Layer 4 of a small transformer language model trained on English Wikipedia (22 layers, counted from 0, width 128).
Take only the direct path to the model's output, skipping the later layers: a vector added to the residual stream pushes a token's score in proportion to its dot product with that token's output vector.

Output vectors of the tokens that the questions are about. A number n stands for n times 0.028.
"ark": -29 -10 14 5 71 8 -4 9 27 13 -10 19 -20 -27 19 12 19 -18 -6 -7 -10 7 2 3 -7 14 -4 11 -19 4 7 -21 -26 4 -4 12 -10 1 3 11 -4 -11 9 4 -25 43 -9 11 2 -5 0 -8 -5 9 16 19 -5 -2 15 18 -1 9 -8 44 -19 -8 10 6 9 -30 -19 -1 18 8 -2 18 5 -10 20 -15 -30 18 4 17 -19 10 6 -6 0 -9 -9 -6 -17 0 11 -12 4 4 -5 -26 5 14 3 -18 16 15 9 -18 -9 22 -18 -11 -8 -12 0 -9 -3 -15 15 -23 4 -10 -6 -6 2 1 13 4
"rim": -9 -6 5 10 95 -16 0 -10 38 5 -20 4 8 -16 18 5 23 6 -12 10 7 4 -16 7 -22 -10 15 -7 5 4 1 -14 -18 8 11 19 -17 3 9 -19 -35 14 2 13 -3 49 -3 -1 -12 3 -17 -11 9 -2 4 7 -6 -5 10 -8 -17 20 4 30 -8 -4 4 7 6 -8 4 23 -9 15 20 -2 13 0 11 -6 -5 8 7 9 -26 1 3 -24 -13 10 -11 11 -8 -8 0 0 2 -17 1 -13 -10 -12 -4 -2 2 12 0 -4 -26 6 -24 1 1 10 -15 11 4 -8 21 -2 21 20 -14 -6 11 -20 25 -1
"umed": -23 -23 -5 -11 73 6 0 -7 30 9 17 11 -9 -16 23 4 16 6 -18 -3 -14 -3 10 -14 3 -23 9 2 11 6 -11 -2 -9 15 -2 -8 5 8 -6 3 8 -5 -5 12 -12 48 -19 -10 -24 -4 6 -1 13 0 -7 25 -19 -10 15 -11 -9 6 -17 50 -1 -8 5 14 0 -11 1 -1 -8 -18 13 16 -10 -7 36 -8 5 8 23 -1 -11 0 -1 -12 -7 6 36 -11 -4 1 25 9 -9 22 -4 -29 10 -7 0 -21 -3 16 28 -3 -1 26 8 -10 8 -7 -1 -28 -14 4 21 22 22 7 1 -8 -4 -1 10 6
" administrative": -16 -9 8 3 72 -11 7 -1 4 3 0 10 3 -4 -7 12 31 0 6 -10 -18 9 15 -4 12 -12 -1 -7 8 3 -9 -12 -8 3 20 14 2 14 -3 17 -10 7 -10 14 -7 22 -17 15 -10 -6 6 2 5 7 2 24 -1 -17 -1 22 1 2 -18 37 -8 -1 0 -2 9 -19 -1 9 1 0 -2 -8 16 14 16 12 4 9 13 -16 -1 -18 16 -11 -13 -8 24 -8 5 9 2 -12 -10 -3 5 -20 1 -8 -8 -17 -7 -11 11 -2 -10 7 3 -13 12 1 0 -27 2 -8 -8 3 -4 9 -6 -1 0 9 20 3
"ival": 7 -1 12 16 70 -31 -18 -12 36 21 18 19 3 -9 22 9 26 10 19 8 15 -21 14 -11 4 -7 5 -2 -5 5 -7 -21 -4 -4 10 9 -7 18 17 14 -10 14 -18 18 -8 52 2 11 -14 -7 -14 13 24 -12 1 8 -15 1 -22 10 -8 -22 -4 47 -10 -10 -4 -7 14 -19 -17 6 -12 -14 17 -6 -8 9 44 -10 23 -5 5 14 -16 14 4 -12 -3 21 8 7 17 3 -6 -2 -11 0 -11 -21 -16 -8 -15 -25 -18 25 0 10 -8 16 6 0 11 -12 20 -3 9 9 12 -6 -12 5 -7 -3 -20 5 -19 9
"back": -31 -4 10 16 75 -22 6 -11 16 8 -15 3 -15 -26 16 29 16 17 5 20 -10 -9 -20 1 1 1 -25 6 -11 4 -1 -21 -9 17 16 12 1 -12 -4 11 -3 -8 -12 -13 23 20 -21 1 1 -12 22 -19 11 -13 25 11 -9 -8 21 13 -17 29 26 37 -9 10 -8 11 3 11 -2 0 -6 3 -5 0 3 8 11 -14 -2 5 -2 11 1 2 2 -6 -11 -19 -4 0 22 6 -17 2 -22 -7 -23 -27 -8 10 0 0 1 -18 19 -13 -28 5 -16 9 5 -15 13 -1 4 -6 38 -12 -10 15 -3 0 3 -14 17 9
" screen": -2 5 -5 12 70 20 -7 -6 8 -6 5 5 0 -15 5 16 9 -12 -8 5 -7 -7 -9 -16 -4 -5 -9 -7 23 2 -11 -1 -2 -3 -4 -6 13 -12 11 2 16 -3 -9 12 6 12 -16 -5 -4 -3 3 -9 15 -5 2 8 3 1 7 -4 -14 5 24 37 -19 -11 -4 -1 10 -3 -11 6 5 6 -1 3 6 -1 17 0 4 21 6 19 -15 19 -11 -12 -21 2 15 -16 -8 3 1 -4 -21 -8 4 -15 -18 2 0 -23 -8 -18 4 1 -13 10 5 0 0 -17 -11 1 -15 -6 4 -18 -7 11 12 2 -25 10 9 9
"ngel": -1 3 -7 -13 85 -6 -6 -9 37 -12 -8 16 -5 -8 -2 -3 26 11 6 -3 -4 8 0 19 -30 -13 3 10 1 4 -9 -24 -19 -16 -14 -13 16 7 8 18 -23 6 -17 7 -36 65 25 13 -6 -4 9 -12 -13 3 18 23 -26 0 18 8 -16 2 -14 50 -26 19 -19 13 -38 -29 9 25 10 10 -3 -16 1 14 34 1 1 22 9 13 -14 5 -12 -17 -14 14 -24 30 18 -17 4 9 -14 -6 -22 -31 -17 -14 1 -16 4 15 -3 22 25 24 5 -7 -16 10 3 3 1 -4 19 -30 -4 26 -11 -16 -10 5 2 6
" scientist": -18 0 -5 2 73 -12 -7 -6 7 5 2 20 1 -11 14 18 8 19 -6 5 -31 -10 8 -11 -6 -1 -1 -13 3 3 -26 -8 -4 12 -3 8 6 -3 4 4 -14 -21 1 -10 -7 12 2 7 16 -6 5 4 21 -2 -1 -1 -4 -7 -1 -11 -19 9 1 31 -11 -7 10 12 -7 -36 -8 15 -5 10 -5 1 -6 11 6 -13 9 9 5 5 -5 8 5 -11 -13 18 -3 32 3 -1 20 7 -16 -13 12 -16 2 -3 5 -23 -7 12 10 7 7 16 -17 1 -4 -6 7 14 6 4 5 -3 3 0 18 3 -5 -7 25 33
" destroy": 1 9 7 9 67 12 -9 -11 19 -4 24 5 3 -20 13 9 30 11 -13 9 -12 4 6 -8 -26 -18 -1 1 14 2 1 -7 -10 6 9 -3 -6 2 9 5 -19 -12 13 9 -20 18 -4 20 5 -1 -13 10 13 3 3 -8 -20 4 15 7 10 19 5 37 -21 -7 -19 12 -9 -15 -5 14 -3 9 -5 12 -6 -2 11 6 4 8 -2 11 -1 5 -9 -13 7 20 12 7 17 -6 3 -26 -28 -18 21 -11 1 9 -16 -8 -20 5 14 -3 1 6 -1 -9 5 14 15 5 3 11 -2 -3 -2 24 11 6 -11 -1 0 3

Output weights of attention head 1. The head adds the sum of these rows, row i times number i of z. A number n stands for n times 0.029.
o0: -10 -5 -3 11 41 12 -9 -5 1 18 20 42 29 -2 52 17 -1 14 -18 -10 -4 18 19 16 6 -3 -5 -12 -30 7 -1 6 -11 1 -15 1 -3 7 -19 -5 -19 -13 -9 1 -18 -24 3 16 12 -19 0 23 10 5 -37 -4 -4 -17 -9 -4 9 9 18 -5 11 -17 11 27 -21 -19 14 -8 5 -33 -3 8 8 -21 31 -27 -9 -50 14 -6 -6 5 3 5 -3 -8 -18 9 45 -3 18 0 0 12 4 32 5 18 -31 24 -19 4 2 10 -30 -35 -1 35 17 -13 15 25 11 7 -31 -3 -28 -37 7 -16 23 38 16 -24
o1: -6 -13 10 9 8 3 14 -19 0 11 31 3 11 -17 1 12 28 -15 -39 -34 -19 7 1 5 -37 4 10 -12 8 1 -48 32 -11 -39 -3 16 3 -16 -5 19 36 20 -1 5 49 -30 -2 -22 -27 0 30 -9 22 3 2 -21 -23 -11 8 -22 24 -33 -3 16 32 4 -44 -32 12 -12 44 6 7 -18 -14 4 -11 -15 28 21 -3 23 -1 9 4 -12 27 -4 17 -16 42 11 0 2 -1 30 -12 24 -4 9 -27 -15 15 26 1 25 -35 30 5 -7 -5 38 -23 -18 2 39 6 -15 2 12 -21 10 -18 -27 13 46 15 -37
o2: 14 -41 18 5 -40 33 -10 4 7 -4 24 -34 1 -23 34 -40 -25 -6 16 -15 25 15 -9 11 18 -9 7 -3 39 -12 16 0 27 6 -36 -25 3 -25 10 -2 -23 20 24 13 -55 30 2 -16 -14 1 15 2 -1 49 9 18 -6 -8 -11 12 26 18 -12 -47 13 10 27 7 2 -11 -34 3 -27 -9 -2 30 5 -17 -20 1 5 -40 -12 7 -18 16 20 -11 -38 23 -6 1 11 -27 55 7 -12 -24 -6 -3 12 -12 -15 -7 2 -26 -29 -13 4 -7 27 -14 -5 -15 -12 -40 5 18 26 -3 -23 -23 -24 20 18 3 3 -18
o3: 5 2 8 12 11 -28 15 -29 5 12 -44 -30 -5 -6 24 -23 10 -8 -6 -2 -13 13 -2 -21 65 0 -7 41 -22 -5 33 -7 19 29 0 5 20 -4 -27 9 -36 -7 -9 0 10 49 -26 6 -23 2 14 -43 -7 22 -18 17 18 -4 -38 8 2 -4 18 39 17 2 -1 -6 -3 -8 -21 -45 14 25 13 12 -17 4 -6 28 -2 -7 1 -36 11 14 -23 49 -4 32 9 -12 -8 25 -4 -11 35 10 21 42 13 -13 13 -2 -3 24 -22 7 23 24 -39 -20 37 18 10 -3 4 -27 -10 7 30 -15 -15 41 4 4 47 -6
o4: 13 -19 -1 0 -35 -5 28 -8 -4 -22 13 -13 -17 -18 50 -28 3 26 -2 13 -4 -2 -9 -4 3 -9 -22 -5 11 -39 -38 21 28 -23 12 -13 -1 -2 -22 -15 14 -42 11 -15 23 -6 39 39 7 21 7 26 12 -34 -1 9 -19 5 40 -9 9 3 0 -62 44 5 -31 -34 74 25 -3 0 1 6 -6 14 -12 10 -27 47 5 36 17 53 10 -41 -1 25 -35 -16 26 -6 -14 9 9 -35 -27 8 2 -74 -11 -1 5 -31 26 34 -2 7 -33 26 1 -18 -8 -16 26 -14 -44 19 -1 -20 -10 -9 -33 -55 17 18 47 9
o5: 10 17 5 -20 6 10 22 12 -33 35 -23 13 53 11 -2 -14 -30 -47 -28 -8 2 -7 25 9 14 21 29 46 20 46 33 27 16 -1 15 14 -8 17 5 6 32 -2 -7 9 -16 29 28 50 -21 5 3 -9 -33 -11 -15 8 15 -15 21 7 22 -9 5 -41 -4 19 63 59 -18 -11 -9 32 -17 25 -39 9 22 12 -29 -9 -13 -37 20 -43 -3 34 28 28 5 -20 6 27 -10 20 32 4 48 35 -12 1 23 -9 8 -2 -34 -21 -32 11 -3 2 -1 5 5 -21 -31 -6 -22 -40 17 39 2 -15 43 -1 -79 -2 32 2
o6: -33 47 14 20 46 3 -24 10 -2 29 13 2 -6 -5 3 -5 -28 16 6 -12 7 -3 -42 15 17 1 22 19 9 -24 0 17 -5 -39 -30 37 -5 -9 5 -51 -10 -2 -21 7 -9 12 27 32 31 25 25 10 -3 -22 1 24 15 -10 -23 22 10 -9 31 -18 8 -20 -30 25 -5 -43 -67 2 17 33 11 -24 -48 -26 -29 10 0 3 -16 1 25 13 12 30 -26 76 6 -12 16 19 13 -16 8 4 -12 23 11 -21 -30 1 -37 2 12 14 -19 -8 7 6 21 -3 10 15 -26 35 8 19 45 -19 -15 0 -6 -7 -28 -2
o7: 1 -12 32 -23 -8 8 5 3 14 4 -2 -38 -28 22 26 -5 18 10 12 12 -9 2 31 -39 6 -13 10 20 20 -58 0 -14 -1 -17 0 -5 11 6 -23 8 -11 -5 1 16 -21 -22 -14 -37 35 -2 -13 0 -11 0 19 -30 26 -9 20 -5 -17 20 33 -25 20 -36 10 2 -5 20 3 40 -30 -9 -3 3 -22 36 0 38 9 17 -36 44 -31 -34 14 -21 10 11 41 -11 16 36 11 -20 -8 5 -11 -4 -38 -36 17 1 -18 1 -20 5 -45 11 38 13 -25 43 13 5 17 0 -11 -24 0 8 -41 -25 -7 38 -17 -18
o8: 17 -29 -18 16 -18 21 44 -15 -10 15 -10 -20 -5 7 5 -5 -6 -4 23 8 21 -6 -17 12 18 -9 18 -19 28 0 34 32 -23 -36 23 36 36 -9 8 -38 11 8 -10 27 -19 -11 -4 26 15 -24 34 -5 41 14 25 -4 -4 -6 -40 -28 -7 5 11 -11 -34 34 -18 18 -19 -20 -7 21 -13 -60 -8 -9 6 -23 17 -16 -7 15 21 -13 30 53 -23 -28 -38 3 8 2 -9 25 -10 42 55 -25 -3 -11 -23 24 -5 -19 2 9 28 8 0 15 -22 -38 0 3 -2 -22 -6 -5 -2 19 23 11 9 -47 -41 28 -38 4
o9: -5 -13 -37 -21 18 -1 15 2 22 -27 20 -4 17 4 -19 16 3 37 39 31 22 -3 4 28 -42 8 15 -12 -2 -2 18 -11 -25 21 -18 -5 0 11 1 -19 -6 -6 -29 -27 8 -2 3 23 8 8 -32 37 -16 6 16 59 -26 10 34 8 -9 24 7 -20 -12 32 24 -4 13 5 -19 10 27 -31 40 -10 -24 25 0 -7 4 9 4 -32 -21 32 0 1 0 1 -11 -22 43 -5 10 6 31 18 45 9 -3 -49 -5 -3 42 21 12 -8 -12 20 -27 -28 0 -6 -12 -15 19 33 -2 -20 -18 -13 26 38 -16 -12 21 1
o10: 11 9 15 26 -26 -21 19 68 2 -5 7 12 -34 -11 -21 10 16 10 1 9 27 -33 50 -46 31 24 -5 15 16 0 -31 -90 9 -7 -10 17 32 -40 19 -17 -34 -32 -21 -9 -26 19 30 13 5 14 14 22 15 -21 -22 3 15 1 3 -10 -12 -8 5 -33 6 -5 -3 -7 8 -7 -36 4 -51 -6 -20 -27 23 -20 -23 24 -15 3 0 8 -19 -11 -11 62 -9 36 33 23 47 -3 0 42 -18 2 1 25 -10 -14 -52 -13 -16 -26 -5 19 17 13 12 37 2 0 -40 20 16 -30 -1 4 -12 31 16 -9 19 -4 -22 -59
o11: 0 -1 -8 -10 -9 -2 -17 -11 -9 -18 -9 7 -15 -33 31 -23 32 10 -17 12 18 64 -4 0 4 26 18 -10 -20 -2 -12 -4 47 -28 26 -33 -69 -21 -6 3 -11 -2 18 21 -32 12 18 55 -5 17 15 4 -31 8 4 30 -14 11 34 -20 -19 2 15 20 -7 -9 1 -27 12 30 26 2 -8 -3 -14 -28 -4 1 -10 -15 -39 -4 -2 23 12 -10 1 31 49 25 -30 7 -3 -24 43 12 11 -7 -27 -18 -2 20 -35 10 -25 -4 15 4 1 13 6 31 2 3 -4 -21 3 1 34 -24 0 -27 -5 -26 -19 -33 -27 7
o12: -2 -40 27 0 8 7 38 14 27 -28 -9 -8 37 -13 14 14 9 13 2 20 16 4 -1 -6 41 2 -4 -18 10 -16 1 -31 16 11 -29 -7 -9 -23 -1 13 -1 18 -16 -17 -11 -12 -14 -10 -24 -9 -3 12 -11 32 -9 56 18 26 -9 -38 -3 40 19 5 -15 16 -19 17 -20 -35 0 -18 -20 -9 25 -5 -39 -2 28 -29 6 4 -5 19 1 1 -18 20 -19 11 -75 -50 0 -2 34 -7 10 19 16 0 33 -11 30 14 11 33 -12 19 15 3 -21 13 6 -29 0 -50 -14 -5 -9 5 45 -4 -25 -11 -3 -25 4 5
o13: 33 -8 41 -30 52 -7 -2 7 7 34 -17 -11 14 -4 -6 -18 14 -9 25 8 15 -5 -18 12 -24 19 -11 13 -8 -16 11 -34 29 -8 21 -10 -39 18 -34 26 -8 -20 5 -20 -29 25 -19 -25 0 -3 -36 -3 -20 2 -9 42 -8 -28 7 -11 9 -1 -9 -17 32 -8 16 27 55 48 -2 -22 -11 -4 -10 1 18 23 5 26 -24 6 2 -16 -35 -5 28 16 -8 -35 33 -24 -4 30 -15 1 29 -12 -12 -5 15 -29 4 -17 -25 -17 5 20 -50 3 -28 4 29 6 2 9 -35 18 -28 -5 43 -2 -11 17 9 -18 16 -3
o14: -39 -30 -22 14 -19 -13 -15 -1 23 -17 1 -16 -47 -30 9 -9 -29 -2 -14 -9 10 4 29 18 -3 3 -4 28 -10 51 -21 44 10 -3 -26 10 -28 -22 -2 -7 29 15 -10 14 0 31 -5 16 5 -26 -18 35 10 17 -5 1 17 34 -13 55 -15 -14 10 -5 8 -19 9 -12 15 27 -10 -40 10 26 14 33 -15 12 -22 2 3 -8 7 -2 -26 -18 -41 -17 1 3 -4 -7 -11 -7 14 7 -2 -26 -18 11 -11 45 -16 2 -13 -4 25 -3 9 -36 -8 -24 13 -28 0 26 15 1 21 -12 10 12 3 11 -20 11 -27 14
o15: 20 1 34 9 -23 -26 -34 -19 20 -24 -5 -31 -24 25 4 -12 13 -21 21 -3 41 48 47 16 -15 -2 31 23 37 -26 5 -26 -5 21 23 11 -22 -29 -5 -6 -30 -12 46 2 -21 24 5 0 -34 18 -39 12 8 -25 -16 -15 11 -13 15 5 -1 -24 -33 -49 17 -1 10 21 6 -29 29 3 20 22 31 6 3 -9 -20 -11 8 6 -8 -17 11 30 -8 -18 28 36 -32 1 -27 9 7 -17 -30 -13 -3 9 10 -10 -6 37 6 -2 12 -17 -2 1 27 -37 -5 13 28 10 33 29 0 26 -5 17 -22 20 17 29 -12 -37
o16: 19 -23 -5 1 -10 5 1 -14 -45 26 -12 34 -2 33 21 -34 -3 34 20 51 -15 -14 51 -27 7 14 -5 -21 35 -52 -22 -29 -24 13 -27 28 -7 -10 13 -11 -32 -7 3 14 -26 -17 -7 -26 -4 -9 35 -31 -15 11 24 -36 12 -9 -13 -31 -27 -8 6 -33 -22 -3 -21 -10 -23 -5 5 -1 12 -23 -24 -12 -6 26 -27 7 21 9 -15 -30 17 -24 -13 25 2 26 -8 9 25 -3 42 0 -3 5 27 1 -15 10 -14 37 -5 -8 2 1 -19 -9 16 -28 28 6 39 26 -29 -3 -19 17 8 25 9 28 -3 23 -9 -33
o17: -45 44 10 17 4 51 -14 25 36 -7 7 -35 -37 -2 -17 24 21 -18 -7 -7 -7 2 -1 -22 -14 22 59 6 26 12 -21 -24 49 -9 25 23 14 -6 0 25 46 -1 -28 8 -1 -28 10 3 7 -34 35 -13 -32 -5 -25 24 -12 -8 8 -4 14 -20 39 -8 1 3 -4 23 -21 6 -9 2 -24 20 20 7 -16 9 -7 -7 -50 -11 -32 -14 -8 26 -8 12 3 59 -10 19 11 7 8 -27 2 1 8 19 -8 -20 -22 32 -14 -9 -28 -10 29 7 26 17 13 -18 -29 16 -17 -9 -5 1 11 -11 44 -13 -38 -2 30 -20
o18: -47 23 6 18 11 -31 -13 -1 27 -20 -14 -9 -15 -20 -13 -5 -4 -9 -13 -11 -8 10 15 -5 28 2 31 -5 10 -14 17 6 0 37 8 -20 0 9 7 32 12 -15 2 23 -10 -4 18 -10 -13 -7 -36 -4 26 5 -18 -18 -24 -22 10 -13 -18 -20 20 46 -25 32 -3 -14 37 8 10 -14 -24 8 -3 11 27 -22 38 -13 -7 -20 1 28 -16 29 0 1 -38 -25 -16 -23 -17 35 -64 1 24 25 -6 -20 23 -8 -18 -1 -38 -27 -4 -22 -41 15 35 31 3 -41 -32 -8 -1 -2 -3 -55 -23 -2 10 -4 -5 6 50 -19
o19: 0 54 -33 -14 -44 13 -9 6 -21 11 -13 -11 14 -16 -36 -27 6 -11 6 -41 40 14 -9 12 13 -30 -46 24 19 21 -11 75 7 -3 6 -37 6 -22 0 22 8 -3 -13 51 -9 8 -56 1 -11 4 41 -7 17 -25 17 -7 16 2 19 -7 -30 4 -10 8 6 12 8 40 -13 -18 35 3 -15 -3 11 -19 -18 51 -13 -17 13 3 15 -15 -6 9 -15 4 28 11 21 37 21 -34 -31 2 8 -1 -33 36 18 -17 15 10 0 6 1 7 28 -8 4 29 6 -10 7 -16 30 -12 -8 15 -5 -2 -16 -6 -9 -49 -19 -24
o20: -5 -10 24 -13 29 1 21 -52 20 -5 4 -8 -44 47 18 21 33 -35 46 -23 3 24 -3 -40 2 32 26 -13 -10 -1 -8 30 -3 -5 9 -15 15 16 -21 17 -52 5 15 38 -39 5 18 6 25 -16 19 -9 -27 -44 17 -5 27 -37 -6 24 27 -12 23 13 45 -4 1 24 1 -11 -3 9 49 -28 -7 -23 18 -14 24 -12 2 -8 -15 4 22 30 8 47 24 6 3 2 16 -3 -23 3 40 -3 7 6 -3 -3 14 -26 9 27 -22 10 9 15 -4 -13 18 15 -30 -41 -23 -12 -17 49 3 -6 -11 17 20 -2 35 -3
o21: -13 -3 21 3 -11 -3 16 22 -27 28 16 -7 26 -20 4 8 3 16 0 26 -60 8 -24 1 -3 -21 -15 7 3 -94 18 -7 -10 -32 9 7 -7 38 -2 4 -12 -19 -21 0 -16 9 38 0 -6 12 -40 13 17 39 6 -6 4 15 -26 -21 0 -6 -19 -14 -33 15 9 10 23 -3 -3 -13 -10 9 14 11 10 1 -21 4 44 14 19 9 14 16 -24 6 -50 22 1 -2 -18 0 -18 1 -17 2 6 -15 10 -5 -10 -10 -28 65 12 24 16 -10 4 -17 -26 -12 -17 25 -5 33 13 22 0 -1 13 -17 1 9 2 47
o22: 29 -12 -11 9 34 -7 -13 -30 10 7 -12 20 -34 -2 -7 -1 -11 -13 -21 -9 9 8 -8 30 -28 -12 34 -27 27 28 18 9 34 -6 -6 0 -29 20 -35 12 17 5 -10 -20 -21 2 26 13 -1 -18 7 6 39 4 31 -30 -6 -9 -24 9 -15 -13 -14 15 9 -14 -7 -19 38 -23 -22 -14 14 0 -21 14 -18 5 9 -2 -38 30 -26 -8 12 13 1 14 12 18 -11 -19 -28 -25 11 24 -3 -15 19 5 9 0 -13 -10 -4 6 5 -11 8 31 -21 19 -6 4 24 2 5 -16 17 -6 -2 4 1 20 -22 3 -10 17
o23: 18 -3 -1 -1 -32 1 42 -30 -26 53 -6 29 11 -9 4 7 -77 -10 16 -1 -10 -8 -7 5 -27 -5 24 14 -11 -23 -8 46 -37 11 16 -5 22 -11 -3 -24 36 5 -18 9 1 -33 -14 3 -36 13 25 -36 2 -9 9 16 -12 1 -6 -5 1 24 26 7 21 9 7 18 -37 0 -42 -25 20 -23 -13 -14 -25 4 35 -18 14 17 11 -30 -4 -15 17 10 44 -7 37 14 49 -13 18 -39 -20 -24 31 -32 19 0 -9 38 2 -45 46 9 -38 22 -27 30 19 -8 -17 1 -7 -26 10 17 7 11 -31 6 16 2 30 17
o24: -25 -17 16 -11 -8 16 -8 60 -21 -5 2 -3 -5 25 -10 21 -11 -7 -24 22 -25 -34 -34 2 8 -25 -20 10 -8 12 -29 15 -15 11 -33 16 25 -26 65 -58 31 -4 -8 14 36 -1 27 10 -38 1 25 14 35 -13 8 8 22 52 -4 15 -18 16 20 5 -17 10 -6 -16 -4 -31 -30 24 -17 17 12 -35 29 -15 8 32 -6 13 -22 13 -12 11 26 18 5 36 12 28 38 53 -4 8 -6 2 31 -11 -5 -27 -52 -4 6 4 -13 7 -13 -11 30 34 -8 -47 -43 28 23 3 -14 12 1 -15 23 -19 12 16 3 -3
o25: -29 0 -1 24 -4 24 2 -39 14 18 -3 -30 0 -14 -5 -14 7 -26 1 -13 21 14 -14 -17 -6 -10 24 18 21 -63 1 -19 27 -5 -9 -32 -18 -6 1 14 -25 -12 -20 28 13 36 -22 17 10 -19 19 -30 -31 8 32 -5 1 22 25 4 33 -15 -6 -9 7 25 -9 -22 15 -18 -14 -41 11 17 -16 -23 9 15 24 -17 3 -12 14 -1 3 12 15 -18 0 -2 -2 -19 30 28 -2 -17 8 44 2 11 36 -12 20 45 1 17 -16 17 9 2 -22 -15 -7 -47 1 -10 13 -7 36 12 -19 6 54 34 -17 -15 26 14
o26: -4 -13 5 -23 -5 -6 6 29 -17 4 -16 25 48 -27 7 -4 60 12 -26 -19 31 -1 -10 -4 22 2 -4 34 -18 16 1 -54 -20 13 48 1 -24 -39 17 -11 31 1 -14 7 27 5 -16 2 -44 2 40 -20 5 27 -11 45 34 -1 -16 11 -33 25 -20 -45 -12 -13 -14 -10 -3 11 -9 -16 26 14 -52 -9 52 7 38 64 -5 -1 23 44 29 13 24 -12 -31 -33 13 -4 8 -2 -21 -3 -15 4 -24 -4 -48 -42 4 -3 21 -1 -5 9 -25 -29 -11 -22 26 9 16 21 18 -2 10 16 7 -10 12 -7 12 -29 45 6
o27: 15 27 30 -17 -55 -7 37 -10 -17 -9 -13 13 -4 -14 -1 23 25 40 34 -49 -15 -10 5 32 -10 -16 10 -42 -35 -35 -4 47 -13 16 32 -9 -6 -26 22 47 20 -36 -7 26 -22 3 10 -12 -27 -16 24 -16 24 4 10 -13 24 11 -11 1 -40 30 10 9 -20 24 6 -18 -33 52 2 -17 -21 2 -14 -23 -9 -1 3 -14 5 -6 13 -47 -13 -2 -8 2 -1 33 32 10 -7 18 32 5 -17 9 10 2 55 -22 12 -20 5 11 -8 36 -11 5 -22 37 -31 2 32 5 -33 4 31 -16 -7 -34 43 -5 -6 14 33 50
o28: -6 -12 20 7 -3 62 18 12 -22 -42 -5 -1 -4 21 34 -17 23 -44 -11 -9 10 30 -2 5 -30 -10 24 -9 46 -37 7 16 7 -13 30 13 -12 -10 -14 4 26 -4 11 38 -5 -15 -1 27 -17 -16 -7 18 41 -35 -7 -16 -6 -33 -2 -7 -16 -3 46 14 6 -10 2 26 3 -1 37 14 -46 -12 18 -6 -23 -27 2 4 -18 26 -11 -21 -53 9 7 17 26 -23 16 -10 -15 33 -7 9 12 -14 -17 -7 -9 10 -13 -26 -7 0 15 -43 4 52 -21 24 -17 5 17 -65 -4 8 26 14 -1 6 7 -7 -8 24 -40 6
o29: 14 -5 21 -32 3 -15 -17 4 23 -9 7 8 7 20 22 2 -15 -1 6 -11 17 -33 -5 6 16 21 22 1 22 -31 -5 0 -1 -11 -12 30 -27 34 14 20 -12 19 -7 5 3 16 -5 -12 -6 14 -26 -32 7 -16 -22 -48 40 -7 -5 -41 21 -20 -11 24 26 43 -13 12 -42 -25 29 -15 0 51 -31 10 15 15 -5 -1 -3 -14 -18 8 -24 -25 16 11 -27 -3 -25 4 3 -16 -54 1 7 -17 -22 23 17 -32 14 -6 -9 8 -13 38 33 2 7 13 -5 -13 -6 17 -6 4 -15 -31 26 -4 -18 -6 29 9 -2 -35
o30: 40 2 -47 17 16 40 -5 -21 -49 5 9 -6 0 2 -17 7 -11 -16 22 -20 37 5 -10 6 7 3 -7 1 15 -9 -13 0 21 1 -13 5 -29 -50 4 -21 -5 -6 28 36 34 -3 -14 12 15 -5 28 20 -26 -18 -20 22 -3 10 13 28 8 9 5 14 10 -18 1 -27 3 33 15 1 16 28 -1 -26 6 -21 9 -25 2 6 8 -19 9 -23 6 15 37 -13 -9 -21 -8 25 22 -9 22 -20 -27 15 -44 3 27 2 5 -23 12 -23 12 20 -9 6 -16 4 9 -15 16 38 -16 -1 -16 -9 9 5 24 12 -27 3
o31: -18 8 20 -10 21 16 -7 -16 -24 4 -61 34 33 19 -37 16 17 11 22 -35 -7 5 -6 15 37 -25 3 7 6 35 -11 -4 -21 24 4 -14 15 -3 18 -26 -2 -5 -26 11 1 -2 -24 9 1 5 27 4 -44 3 18 19 16 -4 -21 24 -43 -17 14 -1 -10 12 6 7 -31 -15 -20 30 -18 -13 -29 -7 -14 -21 29 -12 4 -1 -8 4 12 37 -20 8 -34 13 -10 -15 17 21 -2 -18 31 1 -16 4 25 -13 25 16 4 45 6 -41 -15 -31 -23 1 -55 21 11 -11 -1 8 -6 -20 -29 1 2 -3 -11 51 19 4

Each question shows a token from some text and the vector z that the head gathered there. A number n stands for n times 0.031.

" shot": 6 0 9 20 -9 0 9 2 -17 -26 6 -7 17 16 -10 10 11 -3 -3 -20 -8 11 -8 -2 20 17 10 -8 -11 5 -21 0
Pushed up most: "rim"

"adi": 8 -2 -7 8 -6 -5 9 17 3 -4 2 7 -4 4 0 -2 12 -8 9 -2 7 25 -3 -4 1 7 -11 8 1 14 -6 0
Which two tokens does it push up most, strongest first? "ival", " scientist"

" selected": -2 -6 6 0 0 -14 6 6 -7 4 8 9 -2 11 3 7 14 -10 11 -12 3 13 -5 -5 -1 13 -1 2 8 -7 -3 -6
Which three tokens does it push up most, strongest first? "ival", " destroy", "rim"

" request": -4 1 6 -8 6 -19 -2 2 -4 -4 6 2 6 7 2 6 16 -8 16 -9 -8 4 -4 -2 2 7 0 -1 8 -3 -7 -5
Which of these tokens does it push down most? "ngel"

";": -16 17 0 -26 -6 -27 -14 4 -6 -2 13 4 1 -9 6 -8 -16 -2 12 23 13 3 -12 -9 -6 1 18 21 40 -3 -10 -5
Pushed up most: " screen"

"ick": -3 7 7 -15 19 7 -30 -12 -8 -19 -11 11 18 -1 2 1 -9 -15 2 -14 -16 -2 2 2 -9 -2 -1 3 9 -19 -7 -9
Which of these tokens does it push down most? "ival"

"ative": -5 -2 -12 -4 -2 -9 -3 10 5 -2 2 10 7 9 -13 1 10 -6 -9 -7 -3 -5 -6 -14 6 2 -8 10 1 -11 8 -2
Pushed up most: " destroy"

" old": -2 2 -9 -6 -7 -19 -13 -9 0 5 0 7 28 16 7 9 8 14 -9 -18 -6 11 -3 -20 5 -3 -6 25 4 -3 4 -4
Which of these tokens does it push down most? " administrative"

" (": -3 13 -4 -20 20 -16 -25 8 9 -6 23 -19 -2 12 -1 -26 24 -1 -14 -17 -34 8 -6 14 24 -4 -3 -2 -15 2 0 -7
Pushed up most: " screen"

" of": 5 -1 0 3 2 -4 -1 1 0 -2 0 1 13 1 3 1 9 -1 5 2 7 2 -6 8 -6 3 3 4 5 -9 -6 -1
Which two tokens does it push up most, strongest first? "umed", "back"

" Street": -2 0 -6 -8 -6 0 4 5 8 -4 6 7 3 -2 -1 1 12 -12 11 6 -7 -3 -11 -2 -11 11 9 19 13 11 0 -1
Which of these tokens does it push down most? "ark"

" list": -6 2 10 -12 5 -14 3 -1 -7 -6 2 5 -2 7 3 9 20 -10 10 -10 -9 8 -5 -3 2 10 -2 -4 9 -1 -8 -4
Which three tokens does it push up most, strongest first? " destroy", "ival", "rim"